Layer 4 of a small transformer language model trained on English Wikipedia (18 layers, counted from 0, width 64).
A neuron's activation on a vector x is squared ReLU(weights . x), where the dot is the dot product.
The model reads these tokens: " the" " E" "duc" "ational" " Co" "ordin" "ation" " Committee" " (" "S" "am" "ord" "n" "ings" "n" "em" "nd" "a" " for" " sk" "ole" "ver" "k" "et" ")" " from" " " "194" "7" " on" "ward" " and"

The vector x that enters this layer's MLP at each token. A number n stands for (n - 500) times 0.0057.
0 " the": 652,358,365,781,445,517,325,445,470,637,421,830,510,407,355,455,591,709,396,412,417,569,575,446,651,600,507,404,367,580,406,521,512,750,677,663,618,505,423,482,436,572,508,535,420,386,394,598,469,215,770,509,468,257,552,451,366,510,354,551,550,603,466,336
1 " E": 765,475,345,677,476,600,284,584,414,482,426,729,605,463,490,549,610,619,366,553,461,504,624,524,609,663,605,435,424,483,537,489,605,732,609,680,479,300,393,379,309,453,631,492,436,472,440,415,309,186,659,463,523,501,667,634,316,356,461,676,439,445,374,311
2 "duc": 576,385,556,519,414,615,387,408,551,468,425,704,483,642,558,579,550,587,539,538,374,452,792,475,472,785,696,338,444,723,505,493,543,645,594,508,548,436,427,424,253,452,679,474,385,426,754,506,240,237,673,524,255,308,574,528,326,440,488,531,586,472,281,455
3 "ational": 634,292,483,740,388,501,501,429,440,506,346,871,359,490,553,449,600,604,417,525,337,535,595,458,687,733,587,486,436,789,432,424,494,618,538,629,566,395,553,365,369,615,535,558,469,331,532,469,402,207,807,389,424,335,431,364,404,500,379,568,441,620,410,613
4 " Co": 719,441,400,652,500,552,515,570,505,412,441,692,549,658,499,448,550,599,451,620,359,527,557,650,597,812,683,573,506,645,559,290,646,714,605,461,437,441,395,317,243,477,634,457,378,408,440,440,307,288,701,337,382,415,558,431,379,404,467,706,534,467,398,314
5 "ordin": 506,362,601,616,414,540,366,315,485,566,390,861,449,482,584,549,587,645,461,384,281,488,679,465,501,823,607,466,257,686,554,375,508,511,520,425,622,457,482,472,357,594,656,558,431,345,531,498,298,290,761,523,232,345,592,514,324,480,472,572,505,691,411,572
6 "ation": 539,269,576,766,423,587,413,492,414,642,405,789,425,506,559,513,579,669,379,458,310,550,504,367,680,634,539,490,406,729,533,428,532,596,643,506,563,347,532,389,345,453,681,588,478,441,650,438,365,221,790,284,360,333,399,376,400,448,390,602,519,638,438,607
7 " Committee": 512,386,519,702,365,567,436,416,545,648,413,785,447,478,496,401,620,792,466,427,320,554,660,496,645,809,541,491,332,768,557,328,457,608,583,503,493,431,455,406,485,532,575,515,464,478,592,417,269,317,777,483,300,361,449,547,191,474,459,542,564,543,307,483
8 " (": 616,516,346,676,419,416,359,551,532,593,400,760,396,425,632,582,270,692,568,486,483,493,457,577,479,579,541,538,154,620,642,406,565,738,560,546,453,421,370,376,244,471,623,546,468,408,455,608,477,280,648,366,541,261,605,465,259,587,489,607,531,759,451,425
9 "S": 636,279,279,665,471,451,428,420,584,477,347,788,475,495,634,575,546,538,491,602,364,401,477,506,602,668,510,674,347,609,599,401,471,679,712,542,517,458,496,525,245,294,576,437,411,388,662,511,418,274,696,401,495,455,587,541,487,383,484,633,458,639,584,277
10 "am": 718,207,554,550,543,506,434,474,491,458,432,801,483,282,579,539,336,558,464,443,499,639,566,493,540,781,593,567,624,520,474,385,525,529,694,653,726,411,427,380,409,444,577,550,503,451,657,435,390,217,498,477,348,320,670,534,244,371,492,640,254,692,498,373
11 "ord": 641,396,704,664,462,459,531,435,484,596,360,891,502,455,595,601,451,555,477,525,436,613,616,522,506,622,448,624,400,712,439,249,706,598,646,544,667,344,393,400,550,385,626,548,381,529,559,463,473,183,538,373,471,244,531,494,258,426,444,534,329,488,472,481
12 "n": 712,227,586,624,579,361,411,444,587,469,484,810,426,494,574,586,538,612,586,529,393,647,776,592,542,602,546,678,275,580,437,429,622,702,492,488,677,369,421,410,345,514,679,539,426,418,560,542,390,259,723,384,405,290,528,551,186,439,294,440,328,491,378,589
13 "ings": 599,374,551,711,437,448,419,555,563,393,298,763,427,392,505,424,565,602,472,443,382,509,476,566,660,553,551,576,302,791,535,374,428,797,611,480,600,452,558,425,318,384,604,687,476,419,808,488,281,251,559,296,461,295,473,540,363,466,394,566,538,674,451,557
14 "n": 654,185,516,638,529,301,340,475,575,492,519,823,523,417,528,507,525,606,696,532,431,574,680,650,547,612,586,729,241,553,447,465,584,725,458,455,659,419,401,378,269,512,708,552,471,414,576,542,437,305,802,455,456,284,502,554,178,431,338,461,354,551,472,481
15 "em": 544,317,620,755,576,399,318,547,487,541,482,799,461,254,600,447,246,475,479,589,439,533,585,469,562,612,572,565,410,636,505,291,526,589,584,572,702,412,449,511,407,435,687,582,542,490,642,461,423,29,617,450,408,266,668,489,482,404,343,562,498,604,350,529
16 "nd": 672,193,649,715,514,444,365,476,508,662,427,792,488,451,651,402,512,540,515,579,501,525,663,467,660,482,590,558,360,619,442,264,558,711,639,579,595,409,400,375,428,418,657,545,450,424,711,488,372,344,631,286,368,294,526,397,138,470,452,485,498,511,451,617
17 "a": 650,237,567,697,526,537,421,576,606,353,588,662,350,293,565,482,593,564,447,489,411,589,634,506,722,670,526,527,349,530,542,418,527,668,509,497,607,307,445,316,296,509,635,692,445,506,664,462,399,184,755,389,351,279,551,560,356,405,342,620,360,620,404,551
18 " for": 687,488,254,688,435,466,443,425,633,476,353,807,563,492,495,384,383,538,539,517,312,467,532,584,613,645,598,509,412,707,451,496,502,791,574,602,575,533,383,491,515,432,531,489,515,426,558,669,257,226,701,419,517,266,564,464,250,505,353,526,540,583,409,506
19 " sk": 690,423,510,631,421,477,353,520,499,337,517,496,539,666,484,614,477,611,452,464,538,274,810,387,609,777,530,488,144,434,576,319,592,723,545,504,809,544,522,401,376,461,636,468,466,336,517,471,390,181,538,231,538,387,649,510,320,478,562,667,346,572,414,438
20 "ole": 724,303,570,727,479,394,492,472,532,395,337,728,489,626,506,557,523,558,341,536,397,498,552,686,509,559,696,456,526,712,611,464,587,630,708,624,525,468,518,311,408,359,493,636,546,376,570,469,379,170,701,323,369,363,422,418,393,407,326,582,480,515,367,529
21 "ver": 671,310,516,688,442,371,434,380,602,466,231,786,562,683,599,530,401,617,592,536,389,582,554,561,519,526,640,462,379,696,536,365,566,666,590,494,661,465,460,402,409,461,571,595,363,519,613,564,477,318,618,302,461,208,419,571,327,442,305,602,445,635,401,497
22 "k": 649,237,571,678,396,498,347,531,607,590,482,822,565,335,520,573,402,673,536,480,488,553,576,511,615,486,555,618,350,481,512,300,632,642,503,367,709,519,513,377,471,418,713,474,415,563,626,561,463,222,701,383,409,313,546,610,211,350,359,598,233,592,461,453
23 "et": 585,240,594,776,578,500,406,470,574,537,467,723,497,607,609,576,656,565,503,540,396,516,592,594,527,517,538,602,308,659,512,360,497,807,597,532,511,382,485,359,408,358,669,618,376,509,687,493,464,257,733,224,363,263,456,350,399,392,353,601,358,475,414,552
24 ")": 554,468,414,679,442,493,462,497,567,555,440,779,573,535,590,398,522,777,557,360,302,630,472,639,748,454,465,585,285,606,518,326,628,663,520,494,580,510,480,201,325,410,504,594,569,421,532,491,420,167,773,442,416,374,506,433,172,457,513,624,509,539,423,570
25 " from": 736,430,325,693,399,484,369,519,549,531,435,889,557,244,484,401,520,518,588,451,308,473,604,468,679,622,592,472,307,641,495,471,564,655,610,476,628,464,325,422,560,466,547,466,536,420,574,692,349,161,672,446,623,397,497,458,281,505,415,566,590,595,331,344
26 " ": 478,430,467,633,432,500,202,466,527,503,392,864,469,475,660,458,436,585,491,538,405,551,554,584,612,509,446,400,326,578,480,457,569,847,568,601,469,483,416,470,322,428,732,449,569,426,570,468,515,195,670,398,348,272,704,486,244,579,533,641,524,767,417,310
27 "194": 408,452,453,568,299,501,375,496,515,581,386,758,463,456,591,399,534,482,396,515,209,553,749,533,744,709,514,566,458,650,560,473,650,686,530,617,619,356,417,533,465,427,517,580,386,347,649,357,461,218,845,417,404,352,643,512,301,514,589,501,503,513,357,441
28 "7": 567,440,474,644,383,542,346,362,585,584,421,947,529,598,647,461,443,484,359,470,340,530,623,423,639,515,404,536,349,537,380,450,729,647,508,527,594,464,361,421,422,533,744,640,407,445,612,410,503,286,967,423,482,335,434,520,334,503,504,680,444,600,371,351
29 " on": 740,414,328,697,408,595,381,437,547,417,372,807,602,531,530,592,402,432,501,470,435,521,491,598,609,671,560,434,285,548,400,491,563,861,599,557,622,485,390,377,576,354,650,488,409,418,573,696,316,230,712,366,593,390,508,410,323,501,372,610,556,529,361,469
30 "ward": 667,363,547,711,388,439,356,337,519,491,399,874,486,542,507,473,501,592,364,419,334,616,513,535,652,530,626,433,382,774,521,377,604,723,687,574,721,410,438,402,424,470,541,555,503,397,648,439,447,366,785,458,422,306,419,615,327,450,359,529,491,507,304,434
31 " and": 534,446,315,795,428,495,310,442,535,359,408,646,603,563,514,542,582,444,469,462,356,552,605,611,707,590,501,373,300,723,477,349,541,637,529,509,666,389,416,537,395,475,545,477,484,477,664,714,341,226,778,324,456,378,552,448,329,479,328,600,585,582,584,455

Each question shows the input weights of one neuron of the MLP. A number n stands for (n - 500) times 0.0019.

n51: 490,521,556,581,370,401,477,610,458,487,620,517,609,531,472,367,500,513,463,420,511,480,361,426,516,529,563,619,446,571,432,527,454,596,503,468,517,433,467,575,499,631,406,473,503,632,496,451,474,453,503,624,409,491,457,556,579,504,519,448,417,405,470,514
Its two highest activations, in order, are on tokens 30 "ward", 7 " Committee"

n206: 570,496,442,558,774,566,643,433,422,679,485,617,498,329,571,602,552,420,462,555,515,488,440,401,506,502,442,522,409,554,336,401,382,263,575,483,480,604,583,490,349,470,396,362,512,605,385,320,425,587,504,543,427,433,545,617,605,537,558,608,588,648,484,587
On which token does it fire most, and how strongly? 5 "ordin", at about 0.67

n119: 446,458,571,400,264,543,551,554,598,379,503,340,414,416,636,632,615,543,613,528,625,513,530,519,409,500,475,437,493,427,509,503,479,361,649,663,547,407,589,451,533,555,568,505,556,417,672,578,426,470,428,507,562,541,317,421,269,442,391,480,657,389,672,441
It fires most on token 2 "duc"

n383: 290,424,591,468,526,546,530,665,457,500,558,562,612,521,568,459,243,447,570,538,402,547,584,502,593,579,267,635,506,467,498,583,425,587,533,505,509,450,537,495,711,556,391,481,432,450,476,406,324,799,584,455,600,383,273,299,466,559,635,535,382,459,317,455
Its two highest activations, in order, are on tokens 27 "194", 28 "7"

n209: 219,546,443,350,473,654,368,437,313,590,750,719,450,792,438,495,496,616,482,701,361,449,603,564,503,608,610,405,520,460,371,427,415,518,447,524,465,569,316,482,530,580,462,689,469,521,327,406,357,589,416,484,589,650,339,402,561,373,612,319,393,643,580,543
Its two highest activations, in order, are on tokens 5 "ordin", 7 " Committee"

n47: 496,478,516,436,627,490,579,595,476,717,557,401,379,546,436,491,481,640,428,566,577,538,386,488,611,384,564,504,451,424,586,432,504,386,645,443,488,530,529,439,534,759,539,388,350,531,632,464,409,474,502,484,430,447,472,620,522,390,272,402,604,457,428,671
On which token does it fire most, and how strongly? 6 "ation", at about 0.68

n126: 426,504,602,564,516,586,360,691,575,553,563,531,623,410,529,418,349,455,410,676,403,581,399,454,532,334,579,498,581,484,526,398,473,372,409,383,526,511,554,210,452,738,462,516,564,578,499,450,589,564,569,434,596,406,483,443,637,365,615,293,649,609,396,460
On which token does it fire most, and how strongly? 15 "em", at about 1

n95: 444,420,413,497,770,652,619,625,491,437,645,413,420,460,502,534,472,475,403,567,397,615,412,414,456,386,564,480,531,644,520,370,552,389,224,393,451,436,677,337,396,472,570,625,471,497,399,739,547,454,517,456,628,446,384,454,515,742,678,435,549,487,446,404
Its three highest activations, in order, are on tokens 8 " (", 17 "a", 24 ")"

n312: 622,511,744,715,490,634,461,425,689,305,609,327,433,515,538,543,721,545,627,647,583,483,369,465,399,408,298,521,621,498,563,390,531,405,327,513,552,608,509,622,577,343,573,415,519,629,456,442,357,408,536,743,365,661,405,555,513,481,202,246,525,494,229,543
Its two highest activations, in order, are on tokens 12 "n", 17 "a"

n228: 341,370,702,742,849,363,447,144,483,383,615,421,408,581,670,405,246,270,751,570,408,548,448,607,376,385,432,676,579,549,558,287,479,345,416,319,482,553,599,441,577,584,347,490,505,480,507,276,504,423,448,717,520,478,436,420,593,637,413,579,638,688,526,501
It fires most on token 15 "em"

n374: 450,717,552,497,564,332,615,574,378,295,478,550,435,459,683,494,543,336,440,373,651,334,553,280,423,442,297,800,484,533,358,486,627,445,561,480,395,496,704,599,573,548,589,582,364,581,437,577,460,459,471,519,449,491,664,472,639,515,492,396,606,453,534,274
It fires most on token 11 "ord"

n117: 384,512,503,467,402,483,623,545,310,355,505,469,772,646,757,606,538,662,491,393,405,226,464,390,556,303,557,656,543,376,649,762,474,623,666,525,370,341,501,823,530,609,433,437,542,509,302,299,454,387,373,519,361,281,460,455,389,702,601,494,365,462,505,576
Its three highest activations, in order, are on tokens 19 " sk", 26 " ", 27 "194"

n221: 426,637,491,387,600,574,398,765,718,435,440,529,507,389,757,455,521,449,467,436,704,545,677,528,466,535,496,442,582,351,426,426,374,438,575,334,461,480,369,428,629,568,567,468,466,589,494,539,468,710,592,491,459,232,549,419,526,518,488,535,456,261,329,623
Its two highest activations, in order, are on tokens 17 "a", 16 "nd"

n135: 449,648,609,666,414,608,465,546,333,424,473,543,617,390,522,686,483,597,578,617,383,444,278,499,614,493,548,444,564,456,456,550,516,453,452,596,245,788,457,641,543,509,313,541,452,493,295,471,242,509,644,424,447,405,431,573,506,404,515,438,675,587,571,553
On which token does it fire most, and how strongly? 18 " for", at about 0.81

n108: 481,435,708,623,566,475,400,303,590,452,374,315,409,547,706,715,416,519,446,430,416,625,498,490,405,430,415,440,508,644,416,527,490,475,510,304,551,358,666,441,538,473,581,486,399,408,600,404,582,559,492,491,518,522,423,573,619,792,473,288,754,327,556,411
It fires most on token 30 "ward"

n219: 295,543,581,624,778,545,443,350,432,481,546,497,525,646,602,318,435,423,493,496,527,591,353,475,885,415,595,335,580,546,573,360,696,445,538,582,334,631,581,515,495,582,560,580,419,454,328,575,557,450,471,414,589,499,528,488,727,413,336,201,622,396,397,401
On which token does it fire most, and how strongly? 15 "em", at about 0.24

n67: 437,777,252,586,492,195,647,514,473,667,579,522,626,534,429,524,828,464,502,527,506,649,491,338,574,530,565,558,435,332,269,547,488,514,555,499,545,537,721,484,243,375,470,469,379,747,235,297,474,601,466,610,293,468,607,364,626,478,496,507,594,486,501,411
Its three highest activations, in order, are on tokens 0 " the", 4 " Co", 1 " E"

n317: 546,496,349,540,382,542,522,345,572,527,510,417,528,397,515,299,555,547,536,305,450,385,624,449,407,536,581,594,428,468,440,586,594,592,452,499,333,410,487,718,806,509,434,426,574,386,598,577,590,677,476,510,497,390,673,517,545,462,400,545,532,437,450,589
It fires most on token 18 " for"

n106: 607,371,458,497,657,616,349,512,590,417,552,469,412,525,439,500,549,578,537,569,250,595,340,457,263,558,505,819,417,427,419,407,531,465,482,491,437,344,599,465,568,530,493,414,435,606,508,476,474,584,414,559,377,643,619,357,666,706,559,454,446,717,538,538
On which token does it fire most, and how strongly? 9 "S", at about 0.26

n308: 510,498,518,587,568,497,517,794,367,556,700,595,594,534,528,647,582,281,503,366,407,406,274,472,270,745,428,643,492,560,390,431,335,510,490,650,477,489,255,557,484,576,495,578,619,474,521,466,627,427,254,360,483,532,358,700,573,515,526,478,591,360,583,564
It fires most on token 11 "ord"

n231: 444,540,557,313,722,360,633,578,391,497,498,377,548,529,410,718,400,623,638,759,521,562,523,580,502,435,400,575,538,377,397,544,367,517,279,399,511,611,459,370,591,648,486,508,281,636,582,684,455,446,685,438,556,571,485,683,379,383,477,406,579,432,245,414
Its two highest activations, in order, are on tokens 12 "n", 14 "n"

n14: 573,428,461,474,444,419,669,548,656,511,472,403,457,403,478,561,426,339,521,507,542,509,501,509,439,464,491,505,406,540,507,545,449,408,609,483,476,371,567,743,483,454,378,291,412,685,454,391,424,547,460,531,369,323,584,617,527,668,534,530,546,592,597,400
It fires most on token 9 "S"

n264: 315,522,507,487,513,475,341,592,634,684,417,551,432,582,364,654,775,374,512,365,379,620,542,561,459,483,675,569,683,481,502,526,493,548,597,359,333,528,585,596,237,627,568,505,515,396,229,684,716,477,340,664,727,480,458,488,501,438,441,481,469,393,625,360
It fires most on token 0 " the"

n197: 496,499,719,521,547,465,493,361,514,492,549,499,496,487,443,612,577,599,442,502,286,390,559,402,400,245,495,505,545,378,498,472,466,406,411,515,376,656,508,309,612,720,488,414,487,420,603,617,332,457,564,488,415,430,494,549,646,640,459,475,529,497,541,371
It fires most on token 5 "ordin"

n338: 639,496,531,468,351,471,507,746,530,693,668,506,601,577,356,571,524,601,721,635,453,438,251,402,303,590,400,474,538,627,503,522,284,360,622,521,489,517,694,446,560,354,422,697,391,622,500,455,530,430,540,593,286,543,536,354,766,347,593,246,298,662,436,400
On which token does it fire most, and how strongly? 9 "S", at about 0.019

n8: 458,617,304,527,407,431,536,594,475,456,382,553,387,641,626,634,509,432,505,585,444,428,577,410,573,311,490,556,472,340,329,462,571,388,693,356,179,542,656,474,662,540,501,507,627,390,705,609,251,585,380,612,561,641,461,464,448,509,375,456,487,605,580,507
It fires most on token 9 "S"

n258: 493,479,497,549,465,583,518,531,481,540,494,521,520,497,463,608,474,513,444,469,573,430,446,544,501,504,534,443,539,565,523,492,542,516,448,495,513,543,571,512,517,408,504,438,509,466,495,472,416,563,476,450,434,473,447,547,545,521,541,555,519,455,553,475
It fires most on token 20 "ole"

n367: 597,572,576,506,555,376,488,642,509,497,650,470,438,646,450,407,521,537,609,568,406,440,372,421,502,282,524,536,584,503,548,479,559,468,622,596,552,443,279,423,477,508,490,561,405,521,569,409,462,473,363,501,661,445,407,425,648,543,473,411,322,530,607,705
Its three highest activations, in order, are on tokens 23 "et", 16 "nd", 11 "ord"

n49: 436,387,505,518,624,548,433,586,501,524,449,478,437,647,575,453,307,385,491,424,454,508,466,525,479,568,532,422,528,592,528,439,588,537,497,589,504,567,474,562,655,532,481,507,561,516,630,421,689,552,439,377,523,556,485,449,460,527,599,452,405,393,559,491
It fires most on token 16 "nd"

n115: 486,519,471,478,512,574,460,637,529,567,499,563,454,463,527,496,532,510,374,399,462,445,440,449,473,435,507,445,473,455,537,472,513,436,389,476,444,551,643,406,517,515,562,597,530,522,477,528,495,589,492,478,533,457,444,423,533,467,612,480,549,550,490,524
It fires most on token 6 "ation"

n81: 441,464,509,607,483,255,625,437,484,580,533,481,688,606,646,636,413,479,557,476,430,427,442,615,196,539,429,677,394,608,304,724,325,490,644,347,540,455,515,545,496,443,388,326,378,696,485,510,388,480,345,470,514,550,250,689,479,548,560,601,718,546,767,475
On which token does it fire most, and how strongly? 9 "S", at about 0.63

n192: 351,617,423,508,688,289,421,649,504,367,675,460,611,443,574,559,400,415,282,535,624,514,249,383,648,472,463,795,528,300,547,583,568,405,574,265,541,334,536,522,707,498,603,525,688,511,559,442,351,470,577,473,396,420,515,519,478,606,669,275,365,355,441,438
On which token does it fire most, and how strongly? 15 "em", at about 0.14

n310: 627,448,589,460,594,470,444,480,561,596,480,293,444,551,604,432,413,537,439,475,625,528,691,652,453,426,378,550,681,366,678,477,590,588,394,369,477,464,547,594,470,565,411,600,419,463,616,631,611,483,459,465,504,493,262,415,492,475,313,485,554,526,514,531
Its two highest activations, in order, are on tokens 12 "n", 21 "ver"

n109: 135,454,246,489,595,457,602,519,613,624,494,554,324,539,432,461,464,478,405,463,628,510,480,340,731,593,698,341,388,486,405,776,606,535,544,462,414,677,691,618,539,419,632,374,455,408,339,420,723,595,392,428,306,573,549,557,407,368,672,627,490,646,499,633
It fires most on token 26 " "

n223: 308,216,445,449,525,633,595,336,441,447,325,288,454,779,529,600,527,655,406,331,575,395,522,416,542,436,452,618,513,582,545,432,552,524,506,354,504,410,542,596,714,413,446,606,594,446,333,763,214,546,457,504,242,708,408,686,700,475,379,663,595,465,498,533
It fires most on token 5 "ordin"

n155: 386,459,506,431,443,492,706,514,529,515,534,604,513,496,482,467,490,512,507,476,463,538,466,430,619,460,669,461,458,356,488,505,444,308,475,520,418,723,514,491,362,439,614,697,345,516,412,555,463,546,559,566,425,489,442,577,368,444,549,525,583,525,421,564
Its two highest activations, in order, are on tokens 5 "ordin", 24 ")"

n19: 488,426,540,566,431,668,454,578,447,449,543,445,338,571,623,507,608,508,475,498,344,545,459,361,523,483,546,567,433,424,348,622,585,532,441,477,584,620,405,426,465,528,411,443,710,425,639,597,592,686,479,590,627,384,554,236,519,372,492,423,516,476,518,480
It fires most on token 3 "ational"

n195: 350,556,566,553,696,453,91,462,328,333,601,662,771,567,595,234,414,467,374,402,587,490,398,676,690,507,454,620,647,409,673,465,309,359,330,377,398,654,402,389,460,544,549,506,529,667,503,418,566,689,497,511,378,522,388,594,541,658,699,490,491,524,393,540
It fires most on token 26 " "

n199: 460,554,470,479,473,476,494,465,616,510,547,491,477,471,515,370,465,555,365,535,619,376,381,439,445,478,621,686,395,525,405,668,296,509,608,386,439,509,316,566,529,519,475,546,508,611,558,406,619,585,568,495,630,561,612,593,228,506,538,592,519,439,513,638
It fires most on token 8 " ("

n137: 558,319,719,454,421,378,606,171,725,450,486,483,389,471,401,702,555,474,387,627,503,729,270,424,786,368,536,780,382,167,469,301,387,517,456,519,652,422,343,477,526,583,281,441,428,460,633,418,531,542,522,748,664,726,271,489,633,391,338,453,486,389,514,588
Its two highest activations, in order, are on tokens 30 "ward", 12 "n"